Layer 6 of a small transformer language model trained on English Wikipedia (12 layers, counted from 0, width 128).
A neuron's activation on a vector x is SiLU(gate . x) times (in . x), where the dot is the dot product.

Input weights of the MLP neurons that the questions are about. A number n stands for (n - 128) times 0.003.
n41 gate: 76, 206, 90, 119, 83, 136, 75, 120, 148, 105, 144, 201, 146, 117, 157, 155, 38, 113, 157, 139, 152, 127, 163, 69, 91, 91, 81, 105, 138, 186, 155, 126, 55, 80, 166, 194, 139, 128, 122, 92, 180, 95, 44, 119, 114, 96, 90, 95, 67, 54, 111, 111, 100, 146, 103, 152, 94, 145, 175, 127, 148, 106, 82, 67, 75, 137, 153, 45, 78, 93, 114, 156, 139, 190, 81, 145, 118, 181, 180, 113, 21, 106, 99, 170, 79, 96, 77, 209, 86, 90, 162, 179, 110, 50, 133, 150, 47, 107, 206, 123, 176, 203, 155, 129, 138, 72, 142, 89, 164, 157, 171, 128, 86, 169, 116, 92, 99, 128, 146, 171, 139, 127, 94, 76, 81, 208, 133, 152
n85 gate: 128, 103, 178, 150, 111, 158, 186, 151, 71, 96, 181, 178, 100, 128, 147, 146, 160, 172, 100, 131, 132, 141, 134, 149, 154, 152, 130, 100, 80, 140, 80, 169, 157, 81, 115, 96, 125, 120, 123, 110, 186, 111, 201, 106, 118, 110, 162, 217, 91, 140, 160, 87, 145, 102, 116, 83, 193, 126, 138, 210, 91, 146, 150, 163, 46, 92, 114, 180, 170, 201, 162, 110, 113, 125, 84, 120, 91, 100, 116, 109, 123, 161, 113, 121, 139, 113, 94, 192, 162, 156, 132, 100, 118, 179, 117, 102, 160, 119, 130, 114, 186, 124, 123, 146, 55, 166, 139, 162, 85, 186, 130, 127, 142, 145, 119, 95, 174, 46, 146, 121, 102, 66, 119, 101, 124, 209, 82, 155
n93 gate: 145, 136, 116, 117, 171, 154, 124, 56, 145, 113, 108, 57, 202, 112, 129, 175, 123, 190, 142, 104, 191, 160, 147, 106, 172, 162, 130, 160, 133, 123, 90, 135, 80, 118, 138, 169, 184, 106, 63, 89, 151, 144, 178, 103, 177, 135, 83, 110, 30, 129, 93, 182, 115, 195, 64, 139, 121, 102, 118, 120, 126, 79, 184, 141, 45, 128, 115, 129, 215, 191, 97, 146, 134, 205, 105, 151, 57, 177, 56, 160, 121, 113, 205, 73, 127, 164, 150, 123, 129, 182, 102, 143, 79, 119, 113, 112, 33, 142, 77, 101, 99, 135, 123, 123, 133, 137, 77, 81, 132, 102, 148, 148, 160, 185, 129, 60, 195, 58, 91, 188, 153, 124, 163, 118, 148, 170, 168, 181
n129 gate: 113, 198, 174, 172, 87, 72, 181, 97, 158, 173, 106, 115, 63, 79, 114, 127, 115, 162, 207, 116, 162, 118, 136, 232, 115, 103, 134, 118, 157, 127, 143, 81, 84, 127, 89, 75, 99, 67, 126, 77, 144, 135, 144, 145, 172, 114, 112, 193, 146, 110, 127, 103, 179, 198, 50, 127, 74, 118, 121, 153, 135, 122, 115, 106, 141, 119, 87, 150, 156, 88, 89, 71, 135, 166, 119, 120, 111, 191, 95, 114, 102, 136, 143, 77, 112, 156, 130, 180, 132, 61, 96, 186, 248, 106, 151, 140, 121, 197, 78, 17, 134, 172, 101, 40, 156, 88, 103, 64, 98, 172, 111, 84, 177, 120, 142, 83, 133, 166, 102, 135, 91, 193, 118, 172, 117, 213, 130, 92
n142 gate: 86, 71, 133, 169, 81, 92, 123, 98, 97, 156, 170, 108, 144, 115, 198, 114, 146, 143, 142, 124, 86, 118, 120, 104, 35, 176, 112, 88, 152, 134, 166, 85, 41, 124, 129, 135, 138, 173, 164, 75, 101, 188, 159, 215, 174, 150, 124, 224, 153, 90, 110, 103, 127, 202, 142, 34, 141, 172, 134, 122, 143, 85, 171, 140, 91, 163, 155, 140, 118, 124, 160, 158, 229, 153, 107, 142, 191, 74, 74, 50, 115, 175, 147, 181, 166, 193, 145, 145, 173, 95, 198, 241, 208, 127, 119, 110, 132, 65, 218, 71, 133, 57, 55, 112, 94, 137, 136, 108, 147, 116, 143, 119, 105, 112, 120, 117, 119, 173, 171, 139, 129, 111, 111, 181, 103, 137, 188, 133
n198 gate: 194, 102, 108, 140, 101, 105, 89, 110, 143, 193, 133, 149, 98, 102, 174, 196, 70, 161, 121, 134, 52, 128, 90, 114, 162, 128, 159, 194, 149, 77, 139, 72, 114, 147, 142, 161, 186, 52, 99, 138, 107, 225, 156, 185, 123, 80, 129, 142, 170, 78, 123, 179, 154, 170, 161, 136, 119, 179, 146, 176, 107, 111, 96, 99, 89, 91, 91, 129, 173, 79, 120, 159, 137, 93, 178, 139, 127, 121, 152, 125, 167, 51, 113, 142, 102, 103, 31, 179, 161, 78, 171, 144, 200, 114, 135, 126, 93, 141, 153, 104, 148, 168, 64, 115, 121, 198, 98, 127, 203, 73, 109, 165, 111, 116, 99, 156, 141, 84, 173, 157, 183, 128, 161, 222, 149, 163, 88, 136
n214 gate: 139, 136, 123, 112, 87, 119, 148, 72, 223, 140, 187, 194, 92, 160, 136, 155, 172, 145, 208, 157, 139, 182, 53, 98, 144, 118, 114, 46, 106, 77, 137, 102, 215, 153, 119, 89, 103, 64, 121, 94, 144, 163, 171, 154, 159, 110, 143, 119, 166, 80, 72, 208, 85, 174, 75, 134, 183, 94, 75, 106, 136, 105, 188, 207, 134, 94, 119, 83, 94, 54, 117, 156, 141, 162, 165, 135, 134, 142, 144, 106, 187, 131, 125, 131, 137, 149, 152, 140, 92, 134, 188, 152, 145, 107, 94, 172, 82, 142, 132, 158, 116, 134, 101, 116, 138, 177, 133, 102, 139, 78, 154, 198, 184, 117, 175, 89, 131, 140, 103, 101, 57, 128, 143, 128, 175, 60, 90, 169
n41 in: 73, 95, 88, 128, 130, 103, 158, 89, 94, 82, 165, 139, 187, 160, 47, 172, 90, 110, 109, 125, 35, 152, 130, 185, 138, 191, 102, 171, 102, 63, 155, 137, 109, 215, 159, 136, 137, 126, 161, 133, 57, 82, 117, 166, 101, 165, 152, 65, 93, 146, 143, 66, 113, 137, 168, 167, 145, 179, 140, 115, 181, 99, 148, 104, 153, 77, 159, 132, 186, 102, 156, 105, 173, 41, 176, 164, 140, 143, 149, 140, 127, 158, 131, 114, 117, 36, 213, 130, 129, 164, 119, 96, 130, 156, 211, 110, 193, 163, 133, 134, 134, 79, 130, 140, 98, 102, 95, 107, 90, 173, 117, 135, 183, 109, 138, 107, 62, 51, 86, 141, 172, 119, 72, 153, 218, 128, 180, 140
n85 in: 136, 153, 100, 69, 152, 143, 127, 152, 160, 180, 129, 163, 194, 155, 163, 39, 122, 169, 150, 146, 206, 123, 128, 166, 38, 194, 138, 104, 113, 118, 135, 103, 135, 153, 98, 90, 99, 119, 154, 138, 75, 112, 79, 87, 80, 161, 181, 134, 116, 172, 106, 170, 125, 111, 112, 141, 145, 129, 96, 66, 92, 139, 98, 143, 96, 117, 133, 110, 110, 122, 211, 123, 180, 141, 139, 107, 67, 66, 87, 218, 170, 136, 162, 62, 137, 131, 163, 150, 146, 92, 140, 196, 108, 104, 143, 168, 151, 128, 146, 170, 114, 118, 137, 129, 123, 97, 145, 112, 106, 90, 143, 132, 100, 178, 140, 158, 139, 140, 63, 94, 158, 160, 78, 94, 146, 114, 108, 170
n93 in: 123, 92, 96, 134, 143, 144, 189, 138, 84, 159, 107, 183, 140, 109, 32, 119, 154, 148, 49, 78, 175, 120, 193, 131, 61, 137, 168, 160, 132, 134, 122, 74, 116, 219, 162, 127, 148, 130, 198, 123, 114, 138, 150, 112, 81, 126, 136, 107, 87, 229, 129, 132, 81, 62, 134, 157, 122, 103, 155, 148, 86, 75, 170, 247, 126, 28, 122, 105, 130, 84, 164, 86, 109, 81, 120, 111, 130, 120, 127, 84, 147, 150, 120, 139, 112, 95, 146, 113, 124, 95, 144, 171, 202, 104, 108, 107, 137, 106, 184, 105, 143, 177, 63, 129, 151, 100, 149, 156, 163, 160, 92, 75, 135, 146, 142, 111, 53, 87, 63, 119, 43, 142, 129, 135, 142, 130, 134, 140
n129 in: 118, 176, 74, 92, 60, 124, 182, 113, 144, 128, 137, 185, 97, 88, 142, 79, 133, 115, 190, 163, 155, 51, 165, 97, 92, 100, 139, 110, 147, 98, 136, 57, 108, 128, 125, 160, 162, 41, 139, 175, 137, 77, 108, 104, 165, 143, 164, 103, 136, 140, 183, 157, 172, 116, 136, 127, 92, 97, 124, 42, 12, 107, 141, 103, 184, 98, 176, 113, 116, 129, 74, 101, 143, 149, 143, 101, 108, 169, 161, 123, 58, 42, 179, 172, 117, 110, 54, 56, 141, 105, 135, 54, 135, 128, 119, 74, 107, 100, 167, 56, 103, 124, 185, 127, 123, 146, 177, 124, 142, 120, 41, 146, 84, 141, 158, 91, 103, 164, 85, 104, 188, 189, 149, 182, 121, 100, 139, 185
n142 in: 185, 143, 129, 98, 93, 126, 61, 147, 241, 184, 108, 77, 89, 48, 141, 166, 185, 117, 174, 111, 112, 138, 192, 163, 117, 95, 142, 192, 40, 112, 84, 136, 60, 174, 120, 136, 129, 167, 105, 109, 121, 153, 142, 174, 123, 112, 118, 184, 174, 123, 114, 117, 164, 178, 84, 76, 191, 129, 149, 99, 116, 162, 166, 175, 91, 182, 35, 117, 114, 202, 132, 99, 168, 135, 188, 131, 195, 128, 151, 164, 143, 129, 217, 129, 121, 175, 121, 132, 179, 100, 142, 166, 114, 62, 154, 81, 95, 127, 167, 145, 77, 80, 146, 83, 159, 133, 82, 132, 142, 111, 150, 65, 148, 149, 120, 28, 45, 178, 118, 80, 106, 99, 109, 95, 96, 171, 120, 163
n198 in: 114, 62, 161, 134, 176, 88, 85, 141, 135, 139, 87, 166, 152, 170, 79, 162, 127, 109, 141, 189, 104, 102, 129, 148, 171, 147, 124, 98, 186, 70, 138, 168, 172, 158, 160, 117, 58, 139, 132, 144, 167, 126, 124, 98, 118, 172, 118, 128, 107, 140, 45, 183, 87, 83, 157, 74, 168, 174, 82, 119, 144, 177, 75, 120, 128, 164, 175, 140, 67, 77, 176, 165, 226, 174, 119, 108, 85, 114, 133, 94, 89, 159, 179, 210, 104, 72, 176, 95, 167, 117, 112, 156, 133, 142, 121, 126, 159, 113, 142, 152, 77, 167, 149, 138, 146, 192, 85, 145, 174, 154, 103, 145, 128, 104, 91, 155, 224, 88, 134, 193, 86, 93, 103, 156, 102, 158, 120, 75
n214 in: 147, 112, 69, 97, 109, 172, 157, 150, 171, 164, 90, 75, 179, 182, 93, 85, 121, 155, 87, 136, 140, 176, 218, 113, 84, 105, 135, 143, 91, 173, 140, 111, 112, 65, 158, 150, 126, 68, 152, 72, 114, 147, 98, 164, 141, 128, 148, 189, 78, 80, 129, 96, 80, 97, 131, 90, 141, 183, 78, 125, 73, 82, 141, 119, 104, 155, 130, 131, 106, 136, 178, 192, 118, 137, 74, 134, 127, 97, 187, 152, 99, 143, 120, 122, 71, 133, 140, 157, 118, 89, 131, 118, 109, 102, 159, 128, 116, 215, 138, 83, 155, 91, 216, 187, 132, 179, 149, 156, 131, 95, 157, 119, 69, 169, 141, 111, 149, 162, 132, 179, 58, 136, 89, 109, 144, 138, 166, 104

Each question shows a token from some text and the vector x that enters the MLP there. A number n stands for (n - 128) times 0.03.

" was": 163, 149, 119, 130, 130, 140, 120, 92, 166, 129, 135, 129, 111, 154, 129, 158, 128, 59, 130, 165, 135, 146, 121, 196, 147, 67, 122, 116, 119, 177, 169, 151, 130, 115, 147, 153, 175, 152, 160, 166, 116, 61, 99, 106, 115, 129, 129, 112, 140, 149, 147, 94, 132, 137, 145, 157, 123, 198, 199, 94, 141, 124, 178, 109, 148, 133, 155, 112, 150, 124, 139, 191, 115, 136, 144, 50, 117, 101, 103, 143, 138, 166, 87, 135, 150, 149, 161, 137, 116, 76, 164, 132, 146, 109, 116, 132, 160, 116, 118, 95, 112, 78, 115, 179, 102, 90, 102, 117, 131, 145, 146, 108, 90, 87, 115, 146, 128, 78, 150, 102, 102, 152, 117, 100, 145, 130, 110, 112
Which neuron lights up most? n41

" ": 138, 109, 113, 106, 151, 138, 177, 156, 115, 88, 126, 98, 126, 108, 119, 130, 156, 120, 144, 140, 119, 142, 170, 104, 141, 105, 153, 134, 137, 151, 181, 180, 127, 118, 94, 175, 152, 107, 148, 131, 160, 126, 152, 137, 120, 127, 166, 73, 148, 159, 102, 143, 102, 97, 153, 151, 95, 145, 164, 171, 153, 83, 112, 133, 156, 128, 181, 143, 137, 212, 132, 176, 99, 132, 151, 92, 134, 101, 102, 105, 182, 123, 125, 125, 130, 114, 132, 163, 143, 63, 129, 168, 45, 101, 104, 124, 137, 153, 164, 82, 108, 127, 100, 107, 109, 77, 108, 143, 104, 144, 129, 165, 97, 131, 121, 180, 125, 120, 122, 151, 126, 149, 146, 125, 145, 58, 134, 120
Which three neurons fire most, strongest first? n142, n198, n129

" the": 168, 139, 107, 142, 164, 146, 214, 150, 152, 156, 144, 124, 132, 111, 119, 131, 144, 59, 171, 133, 140, 160, 163, 106, 180, 138, 142, 88, 111, 127, 133, 132, 114, 122, 135, 161, 145, 146, 168, 143, 161, 102, 112, 134, 105, 166, 117, 104, 121, 127, 147, 156, 127, 108, 156, 213, 151, 104, 136, 157, 147, 132, 157, 147, 137, 147, 126, 61, 151, 138, 156, 162, 121, 110, 154, 112, 150, 107, 79, 96, 152, 185, 99, 138, 134, 94, 147, 98, 154, 109, 118, 143, 73, 113, 43, 127, 121, 175, 125, 91, 122, 112, 102, 99, 116, 107, 110, 108, 109, 163, 125, 123, 107, 138, 131, 153, 149, 151, 112, 148, 133, 141, 157, 129, 174, 163, 114, 86
Which neuron lights up most? n93

"es": 144, 128, 71, 73, 129, 150, 131, 108, 146, 75, 133, 170, 117, 171, 103, 111, 128, 122, 134, 116, 127, 145, 157, 162, 132, 185, 102, 146, 102, 127, 122, 142, 119, 66, 131, 135, 118, 167, 137, 132, 118, 118, 123, 101, 115, 142, 130, 130, 163, 174, 142, 151, 133, 121, 84, 146, 94, 134, 167, 122, 89, 139, 178, 136, 122, 89, 102, 134, 119, 128, 126, 114, 148, 107, 125, 98, 115, 87, 64, 108, 117, 105, 92, 128, 161, 132, 82, 135, 192, 104, 82, 117, 98, 191, 116, 173, 92, 70, 121, 96, 169, 74, 113, 183, 143, 116, 146, 170, 117, 140, 90, 122, 75, 89, 170, 124, 157, 134, 158, 115, 103, 141, 132, 82, 124, 81, 124, 136
Which neuron fires most, and how strongly? n85, at about 1.7

"ary": 123, 97, 132, 80, 177, 181, 129, 168, 135, 119, 113, 135, 95, 145, 161, 141, 136, 106, 120, 112, 130, 115, 136, 164, 150, 86, 162, 95, 147, 139, 137, 126, 128, 145, 129, 112, 163, 144, 209, 134, 98, 115, 109, 160, 127, 130, 136, 103, 195, 150, 125, 126, 83, 102, 113, 150, 68, 125, 160, 102, 153, 154, 145, 127, 118, 107, 120, 105, 148, 121, 174, 160, 148, 131, 202, 135, 132, 80, 98, 116, 133, 157, 103, 119, 112, 111, 120, 8, 127, 117, 100, 160, 132, 170, 123, 134, 122, 122, 113, 94, 123, 114, 196, 136, 118, 119, 93, 111, 115, 163, 102, 73, 176, 137, 133, 134, 143, 89, 129, 139, 83, 152, 185, 123, 131, 115, 110, 150
Which neuron lights up most? n214

" former": 145, 132, 89, 99, 161, 189, 158, 166, 168, 96, 118, 89, 136, 136, 114, 166, 121, 74, 109, 148, 154, 137, 136, 98, 136, 114, 150, 129, 107, 119, 139, 116, 93, 146, 73, 165, 156, 73, 124, 148, 147, 100, 106, 166, 102, 174, 160, 65, 130, 145, 126, 134, 114, 104, 138, 163, 87, 104, 142, 170, 130, 121, 154, 116, 143, 150, 136, 62, 136, 145, 139, 206, 121, 161, 158, 92, 147, 73, 120, 106, 159, 152, 63, 116, 146, 116, 121, 141, 112, 70, 130, 175, 104, 147, 119, 136, 101, 137, 108, 103, 111, 131, 133, 101, 140, 112, 108, 105, 103, 171, 116, 112, 118, 93, 113, 167, 135, 92, 74, 108, 110, 132, 149, 100, 161, 128, 108, 103
Which neuron fires most, and how strongly? n142, at about 0.23

"t": 132, 164, 137, 147, 143, 183, 113, 140, 72, 135, 180, 100, 102, 176, 57, 190, 127, 118, 102, 135, 132, 98, 143, 96, 156, 132, 128, 124, 139, 161, 148, 128, 114, 111, 124, 125, 146, 158, 100, 120, 124, 92, 115, 150, 120, 73, 134, 127, 146, 144, 115, 126, 116, 87, 190, 155, 98, 178, 100, 79, 123, 163, 93, 108, 178, 116, 179, 131, 144, 170, 109, 153, 182, 37, 205, 129, 140, 129, 99, 141, 158, 117, 97, 98, 122, 104, 124, 171, 138, 106, 114, 125, 89, 140, 154, 164, 148, 124, 125, 155, 129, 110, 153, 171, 108, 138, 156, 119, 95, 165, 141, 111, 133, 147, 112, 143, 113, 149, 175, 96, 111, 161, 135, 136, 117, 88, 131, 128
Which neuron fires most, and how strongly? n142, at about 0.47

" In": 193, 152, 105, 95, 159, 133, 145, 156, 145, 106, 136, 100, 96, 125, 141, 107, 121, 94, 145, 117, 126, 118, 168, 108, 178, 109, 151, 128, 129, 120, 153, 159, 163, 109, 156, 120, 145, 91, 116, 146, 182, 106, 149, 140, 121, 121, 153, 135, 125, 151, 102, 128, 156, 74, 136, 173, 107, 131, 130, 119, 159, 184, 97, 116, 165, 138, 140, 143, 123, 122, 147, 173, 99, 122, 127, 69, 173, 128, 124, 101, 154, 180, 118, 152, 125, 163, 135, 84, 135, 86, 114, 180, 86, 87, 152, 119, 137, 78, 131, 97, 134, 76, 131, 91, 138, 90, 128, 148, 110, 151, 166, 118, 63, 74, 184, 116, 132, 136, 127, 112, 106, 115, 170, 115, 142, 147, 177, 140
Which neuron lights up most? n41

")": 132, 82, 117, 112, 108, 182, 154, 165, 91, 83, 114, 134, 91, 187, 122, 128, 150, 141, 141, 114, 136, 149, 125, 152, 90, 138, 140, 127, 111, 198, 91, 166, 115, 93, 111, 151, 95, 141, 160, 164, 126, 81, 149, 184, 105, 112, 150, 92, 176, 112, 121, 134, 86, 111, 139, 156, 99, 153, 180, 91, 135, 147, 127, 155, 140, 126, 154, 73, 149, 155, 143, 147, 93, 139, 222, 109, 143, 93, 89, 134, 157, 148, 106, 147, 137, 99, 139, 119, 125, 78, 115, 116, 47, 152, 98, 133, 166, 126, 152, 116, 136, 146, 106, 176, 94, 126, 93, 119, 143, 119, 112, 128, 106, 111, 167, 131, 157, 91, 127, 105, 85, 155, 149, 92, 132, 103, 136, 117
Which neuron fires most, and how strongly? n142, at about 0.41

"ter": 159, 168, 97, 164, 154, 179, 122, 161, 108, 140, 181, 103, 81, 165, 148, 183, 130, 101, 116, 72, 123, 103, 129, 188, 160, 130, 193, 116, 146, 103, 166, 144, 134, 137, 121, 101, 165, 124, 149, 108, 196, 120, 110, 191, 157, 127, 128, 108, 169, 116, 177, 170, 131, 136, 135, 95, 108, 112, 165, 118, 117, 164, 139, 146, 157, 125, 122, 88, 89, 144, 153, 146, 116, 86, 182, 113, 141, 134, 115, 176, 124, 161, 148, 123, 76, 119, 157, 155, 127, 121, 85, 149, 128, 91, 150, 146, 99, 174, 105, 160, 105, 100, 126, 158, 97, 75, 141, 111, 117, 163, 122, 116, 134, 101, 125, 156, 121, 124, 95, 120, 98, 170, 105, 106, 136, 110, 107, 164
Which neuron fires most, and how strongly? n198, at about 0.21

" main": 158, 135, 89, 157, 172, 150, 149, 126, 143, 60, 175, 121, 140, 138, 127, 179, 133, 98, 132, 118, 137, 131, 158, 101, 122, 95, 134, 110, 99, 117, 113, 163, 142, 179, 115, 143, 165, 73, 162, 113, 152, 114, 117, 163, 155, 140, 150, 84, 96, 143, 95, 154, 153, 101, 148, 163, 112, 83, 132, 109, 152, 114, 111, 89, 172, 96, 172, 71, 122, 171, 155, 187, 127, 170, 122, 119, 150, 103, 164, 153, 144, 204, 97, 132, 119, 133, 120, 133, 120, 90, 163, 125, 118, 121, 126, 125, 101, 169, 86, 114, 80, 116, 138, 196, 162, 81, 104, 89, 121, 154, 133, 105, 137, 72, 150, 148, 135, 118, 87, 122, 104, 140, 155, 95, 164, 136, 121, 113
Which neuron fires most, and how strongly? n41, at about 1

" being": 161, 128, 140, 121, 140, 154, 113, 76, 163, 122, 136, 105, 114, 133, 111, 164, 101, 73, 124, 158, 126, 123, 118, 164, 177, 59, 132, 112, 125, 186, 130, 137, 142, 108, 120, 144, 163, 134, 173, 161, 118, 42, 110, 117, 139, 118, 146, 123, 151, 161, 124, 107, 152, 94, 145, 148, 116, 180, 154, 117, 132, 158, 190, 117, 152, 100, 155, 119, 140, 129, 133, 180, 111, 125, 168, 41, 145, 121, 87, 138, 160, 166, 98, 126, 147, 131, 172, 94, 143, 74, 135, 142, 112, 144, 133, 81, 142, 125, 102, 115, 127, 147, 119, 146, 90, 109, 112, 111, 153, 186, 125, 123, 106, 80, 115, 118, 155, 85, 150, 98, 88, 134, 98, 92, 146, 136, 91, 125
Which neuron fires most, and how strongly? n214, at about 0.23

",": 179, 144, 140, 173, 131, 163, 185, 155, 133, 96, 148, 102, 120, 116, 130, 105, 131, 83, 115, 157, 119, 143, 159, 138, 163, 127, 140, 156, 113, 96, 138, 141, 144, 119, 137, 162, 143, 162, 145, 160, 166, 85, 131, 180, 84, 155, 121, 97, 169, 108, 111, 117, 76, 101, 178, 110, 132, 147, 180, 111, 138, 157, 143, 161, 125, 128, 140, 124, 147, 125, 133, 142, 113, 158, 156, 85, 133, 109, 91, 133, 160, 162, 81, 119, 150, 137, 129, 122, 134, 63, 118, 128, 70, 114, 111, 126, 152, 128, 125, 99, 140, 97, 98, 121, 148, 124, 54, 94, 120, 154, 119, 135, 67, 158, 157, 80, 151, 136, 107, 127, 94, 158, 147, 109, 192, 85, 92, 125
Which neuron fires most, and how strongly? n129, at about 0.24

".": 194, 120, 172, 150, 141, 187, 158, 146, 136, 99, 146, 133, 146, 119, 145, 104, 152, 108, 121, 144, 145, 110, 165, 168, 167, 163, 157, 113, 114, 132, 155, 106, 120, 121, 128, 143, 126, 146, 99, 116, 155, 92, 117, 163, 111, 144, 165, 71, 181, 166, 109, 126, 117, 111, 160, 157, 158, 164, 136, 131, 141, 124, 148, 150, 127, 113, 136, 106, 166, 127, 156, 182, 114, 175, 159, 96, 115, 107, 73, 135, 132, 144, 129, 180, 112, 141, 172, 120, 149, 64, 115, 154, 60, 164, 108, 93, 114, 94, 112, 95, 121, 77, 102, 98, 149, 73, 94, 140, 123, 116, 105, 161, 91, 163, 160, 87, 157, 120, 102, 147, 72, 127, 126, 92, 155, 111, 130, 122
The two highest activations, in order: n93, n85

"hi": 164, 127, 130, 132, 168, 127, 126, 105, 134, 166, 122, 89, 129, 156, 119, 147, 155, 138, 104, 107, 73, 96, 191, 117, 71, 133, 121, 113, 140, 147, 176, 143, 100, 75, 143, 112, 122, 123, 101, 164, 121, 156, 115, 125, 136, 189, 104, 156, 83, 151, 85, 148, 103, 120, 195, 122, 148, 140, 146, 159, 125, 149, 122, 99, 149, 180, 157, 123, 95, 150, 141, 141, 168, 113, 142, 171, 146, 60, 125, 77, 118, 132, 156, 134, 139, 109, 80, 140, 99, 84, 139, 151, 127, 96, 143, 101, 138, 127, 124, 129, 181, 92, 145, 158, 136, 130, 88, 133, 127, 97, 190, 91, 118, 79, 132, 95, 130, 156, 152, 79, 110, 158, 162, 108, 111, 143, 111, 80
Which neuron fires most, and how strongly? n142, at about 4.2

"e": 100, 120, 147, 124, 145, 155, 181, 159, 137, 77, 101, 135, 82, 137, 127, 106, 159, 104, 118, 112, 139, 106, 203, 154, 194, 81, 170, 91, 156, 107, 148, 143, 133, 175, 103, 110, 132, 147, 135, 121, 128, 155, 109, 154, 128, 106, 139, 126, 158, 160, 125, 128, 136, 118, 110, 149, 85, 112, 130, 86, 133, 164, 133, 125, 125, 149, 102, 97, 99, 148, 115, 132, 105, 122, 219, 129, 134, 105, 98, 68, 101, 108, 139, 134, 101, 110, 111, 65, 136, 84, 81, 94, 91, 145, 134, 165, 111, 131, 127, 126, 135, 143, 111, 143, 97, 90, 126, 101, 117, 141, 141, 128, 114, 96, 122, 104, 106, 151, 200, 124, 46, 130, 179, 113, 132, 96, 94, 132
Which neuron lights up most? n85

"ic": 168, 119, 168, 118, 146, 117, 60, 140, 155, 121, 116, 162, 115, 94, 141, 119, 136, 127, 120, 82, 99, 103, 159, 190, 143, 162, 153, 133, 119, 86, 201, 107, 110, 76, 180, 119, 186, 115, 174, 142, 150, 131, 101, 109, 129, 129, 127, 80, 137, 132, 103, 148, 81, 141, 123, 122, 47, 128, 152, 128, 101, 194, 99, 158, 92, 140, 90, 90, 108, 142, 153, 142, 134, 148, 92, 120, 126, 114, 111, 169, 162, 130, 126, 140, 145, 138, 153, 98, 163, 103, 105, 168, 144, 215, 116, 131, 92, 113, 73, 108, 82, 140, 136, 126, 92, 109, 110, 133, 124, 131, 106, 124, 154, 118, 149, 128, 156, 107, 146, 138, 146, 152, 162, 123, 169, 142, 131, 143
Which neuron lights up most? n198

" to": 127, 131, 77, 126, 130, 163, 149, 144, 157, 87, 112, 154, 92, 84, 146, 142, 141, 35, 136, 107, 104, 127, 137, 122, 173, 137, 110, 114, 85, 127, 140, 116, 139, 110, 147, 122, 109, 116, 138, 133, 150, 119, 109, 116, 121, 144, 98, 79, 192, 119, 93, 128, 135, 87, 153, 165, 87, 188, 145, 107, 144, 142, 129, 171, 132, 136, 156, 177, 94, 100, 152, 171, 142, 146, 151, 118, 155, 177, 103, 139, 144, 116, 70, 131, 148, 67, 176, 78, 111, 99, 100, 169, 80, 149, 100, 104, 164, 115, 104, 115, 162, 108, 125, 83, 133, 120, 87, 111, 135, 129, 131, 127, 79, 98, 121, 143, 168, 111, 122, 124, 77, 155, 135, 114, 125, 135, 126, 80
Which neuron lights up most? n142

"ki": 124, 144, 140, 125, 98, 168, 152, 133, 149, 80, 128, 150, 97, 159, 81, 132, 149, 71, 111, 119, 106, 125, 132, 171, 146, 119, 177, 101, 168, 193, 134, 150, 111, 124, 121, 115, 127, 152, 178, 148, 153, 96, 104, 129, 138, 164, 132, 93, 176, 162, 129, 144, 112, 141, 183, 164, 124, 182, 175, 101, 146, 129, 109, 158, 129, 124, 107, 143, 94, 120, 124, 200, 143, 105, 187, 154, 106, 77, 118, 131, 143, 155, 94, 141, 91, 133, 127, 100, 136, 99, 109, 132, 34, 149, 129, 133, 111, 148, 124, 125, 153, 150, 125, 179, 82, 134, 119, 141, 136, 116, 105, 117, 182, 128, 105, 96, 153, 81, 126, 90, 84, 136, 145, 123, 136, 80, 121, 109
Which neuron lights up most? n142

" pro": 183, 132, 80, 124, 91, 163, 151, 142, 165, 128, 130, 99, 142, 112, 126, 126, 139, 131, 132, 104, 101, 125, 173, 142, 81, 127, 118, 133, 113, 158, 126, 159, 165, 178, 125, 118, 176, 120, 164, 141, 146, 105, 148, 122, 112, 186, 135, 146, 160, 109, 125, 129, 146, 94, 112, 137, 142, 140, 197, 127, 156, 119, 166, 112, 163, 137, 137, 91, 92, 142, 163, 148, 111, 140, 132, 145, 163, 127, 138, 117, 137, 173, 120, 176, 148, 113, 173, 114, 128, 59, 150, 162, 62, 112, 112, 77, 77, 166, 118, 84, 90, 169, 112, 157, 154, 109, 149, 94, 147, 89, 122, 119, 115, 120, 123, 179, 132, 77, 89, 128, 127, 126, 174, 69, 150, 153, 111, 103
Which neuron lights up most? n214

"u": 149, 145, 97, 125, 164, 136, 129, 105, 142, 137, 149, 140, 96, 113, 83, 102, 158, 143, 112, 94, 97, 99, 124, 93, 156, 118, 161, 116, 158, 166, 60, 137, 115, 144, 144, 104, 135, 201, 115, 167, 140, 83, 126, 137, 155, 146, 160, 167, 112, 105, 111, 142, 156, 96, 107, 100, 122, 161, 145, 141, 132, 150, 110, 109, 141, 122, 152, 90, 62, 167, 131, 105, 133, 112, 167, 181, 140, 115, 116, 105, 157, 78, 128, 118, 118, 107, 128, 179, 121, 96, 99, 88, 60, 148, 169, 153, 128, 111, 135, 142, 132, 85, 138, 146, 61, 110, 105, 150, 111, 137, 136, 104, 91, 158, 121, 91, 141, 165, 184, 112, 76, 166, 109, 88, 118, 132, 91, 101
Which three neurons fire most, strongest first? n93, n129, n198

"ation": 131, 122, 133, 84, 117, 224, 156, 148, 81, 75, 151, 161, 69, 118, 144, 131, 117, 119, 129, 95, 164, 105, 132, 132, 119, 122, 190, 92, 145, 122, 142, 114, 128, 101, 139, 115, 171, 159, 174, 98, 113, 134, 115, 176, 136, 74, 133, 110, 159, 140, 144, 110, 111, 97, 118, 157, 60, 126, 162, 126, 130, 136, 169, 136, 148, 129, 115, 94, 148, 133, 164, 106, 118, 114, 168, 95, 155, 89, 144, 112, 149, 158, 157, 113, 120, 83, 147, 77, 152, 110, 91, 111, 98, 146, 116, 199, 125, 121, 121, 106, 142, 129, 136, 150, 142, 102, 100, 105, 116, 159, 124, 112, 125, 85, 144, 96, 134, 125, 164, 132, 102, 157, 162, 93, 148, 81, 85, 151
Which neuron lights up most? n198

"im": 179, 143, 116, 116, 114, 160, 109, 123, 178, 113, 161, 98, 99, 121, 106, 133, 159, 104, 111, 68, 133, 98, 168, 121, 93, 122, 142, 121, 139, 121, 135, 106, 166, 109, 139, 165, 144, 122, 145, 136, 130, 176, 80, 138, 97, 160, 138, 135, 159, 170, 148, 145, 106, 132, 131, 150, 121, 93, 97, 129, 118, 120, 185, 81, 135, 159, 156, 79, 101, 195, 131, 113, 98, 118, 181, 87, 145, 118, 106, 90, 127, 159, 166, 104, 133, 89, 134, 134, 125, 79, 83, 135, 116, 150, 104, 143, 134, 190, 105, 92, 110, 136, 120, 169, 132, 109, 182, 96, 160, 170, 142, 127, 137, 121, 175, 113, 179, 120, 185, 157, 145, 111, 94, 129, 108, 121, 67, 135
Which neuron lights up most? n41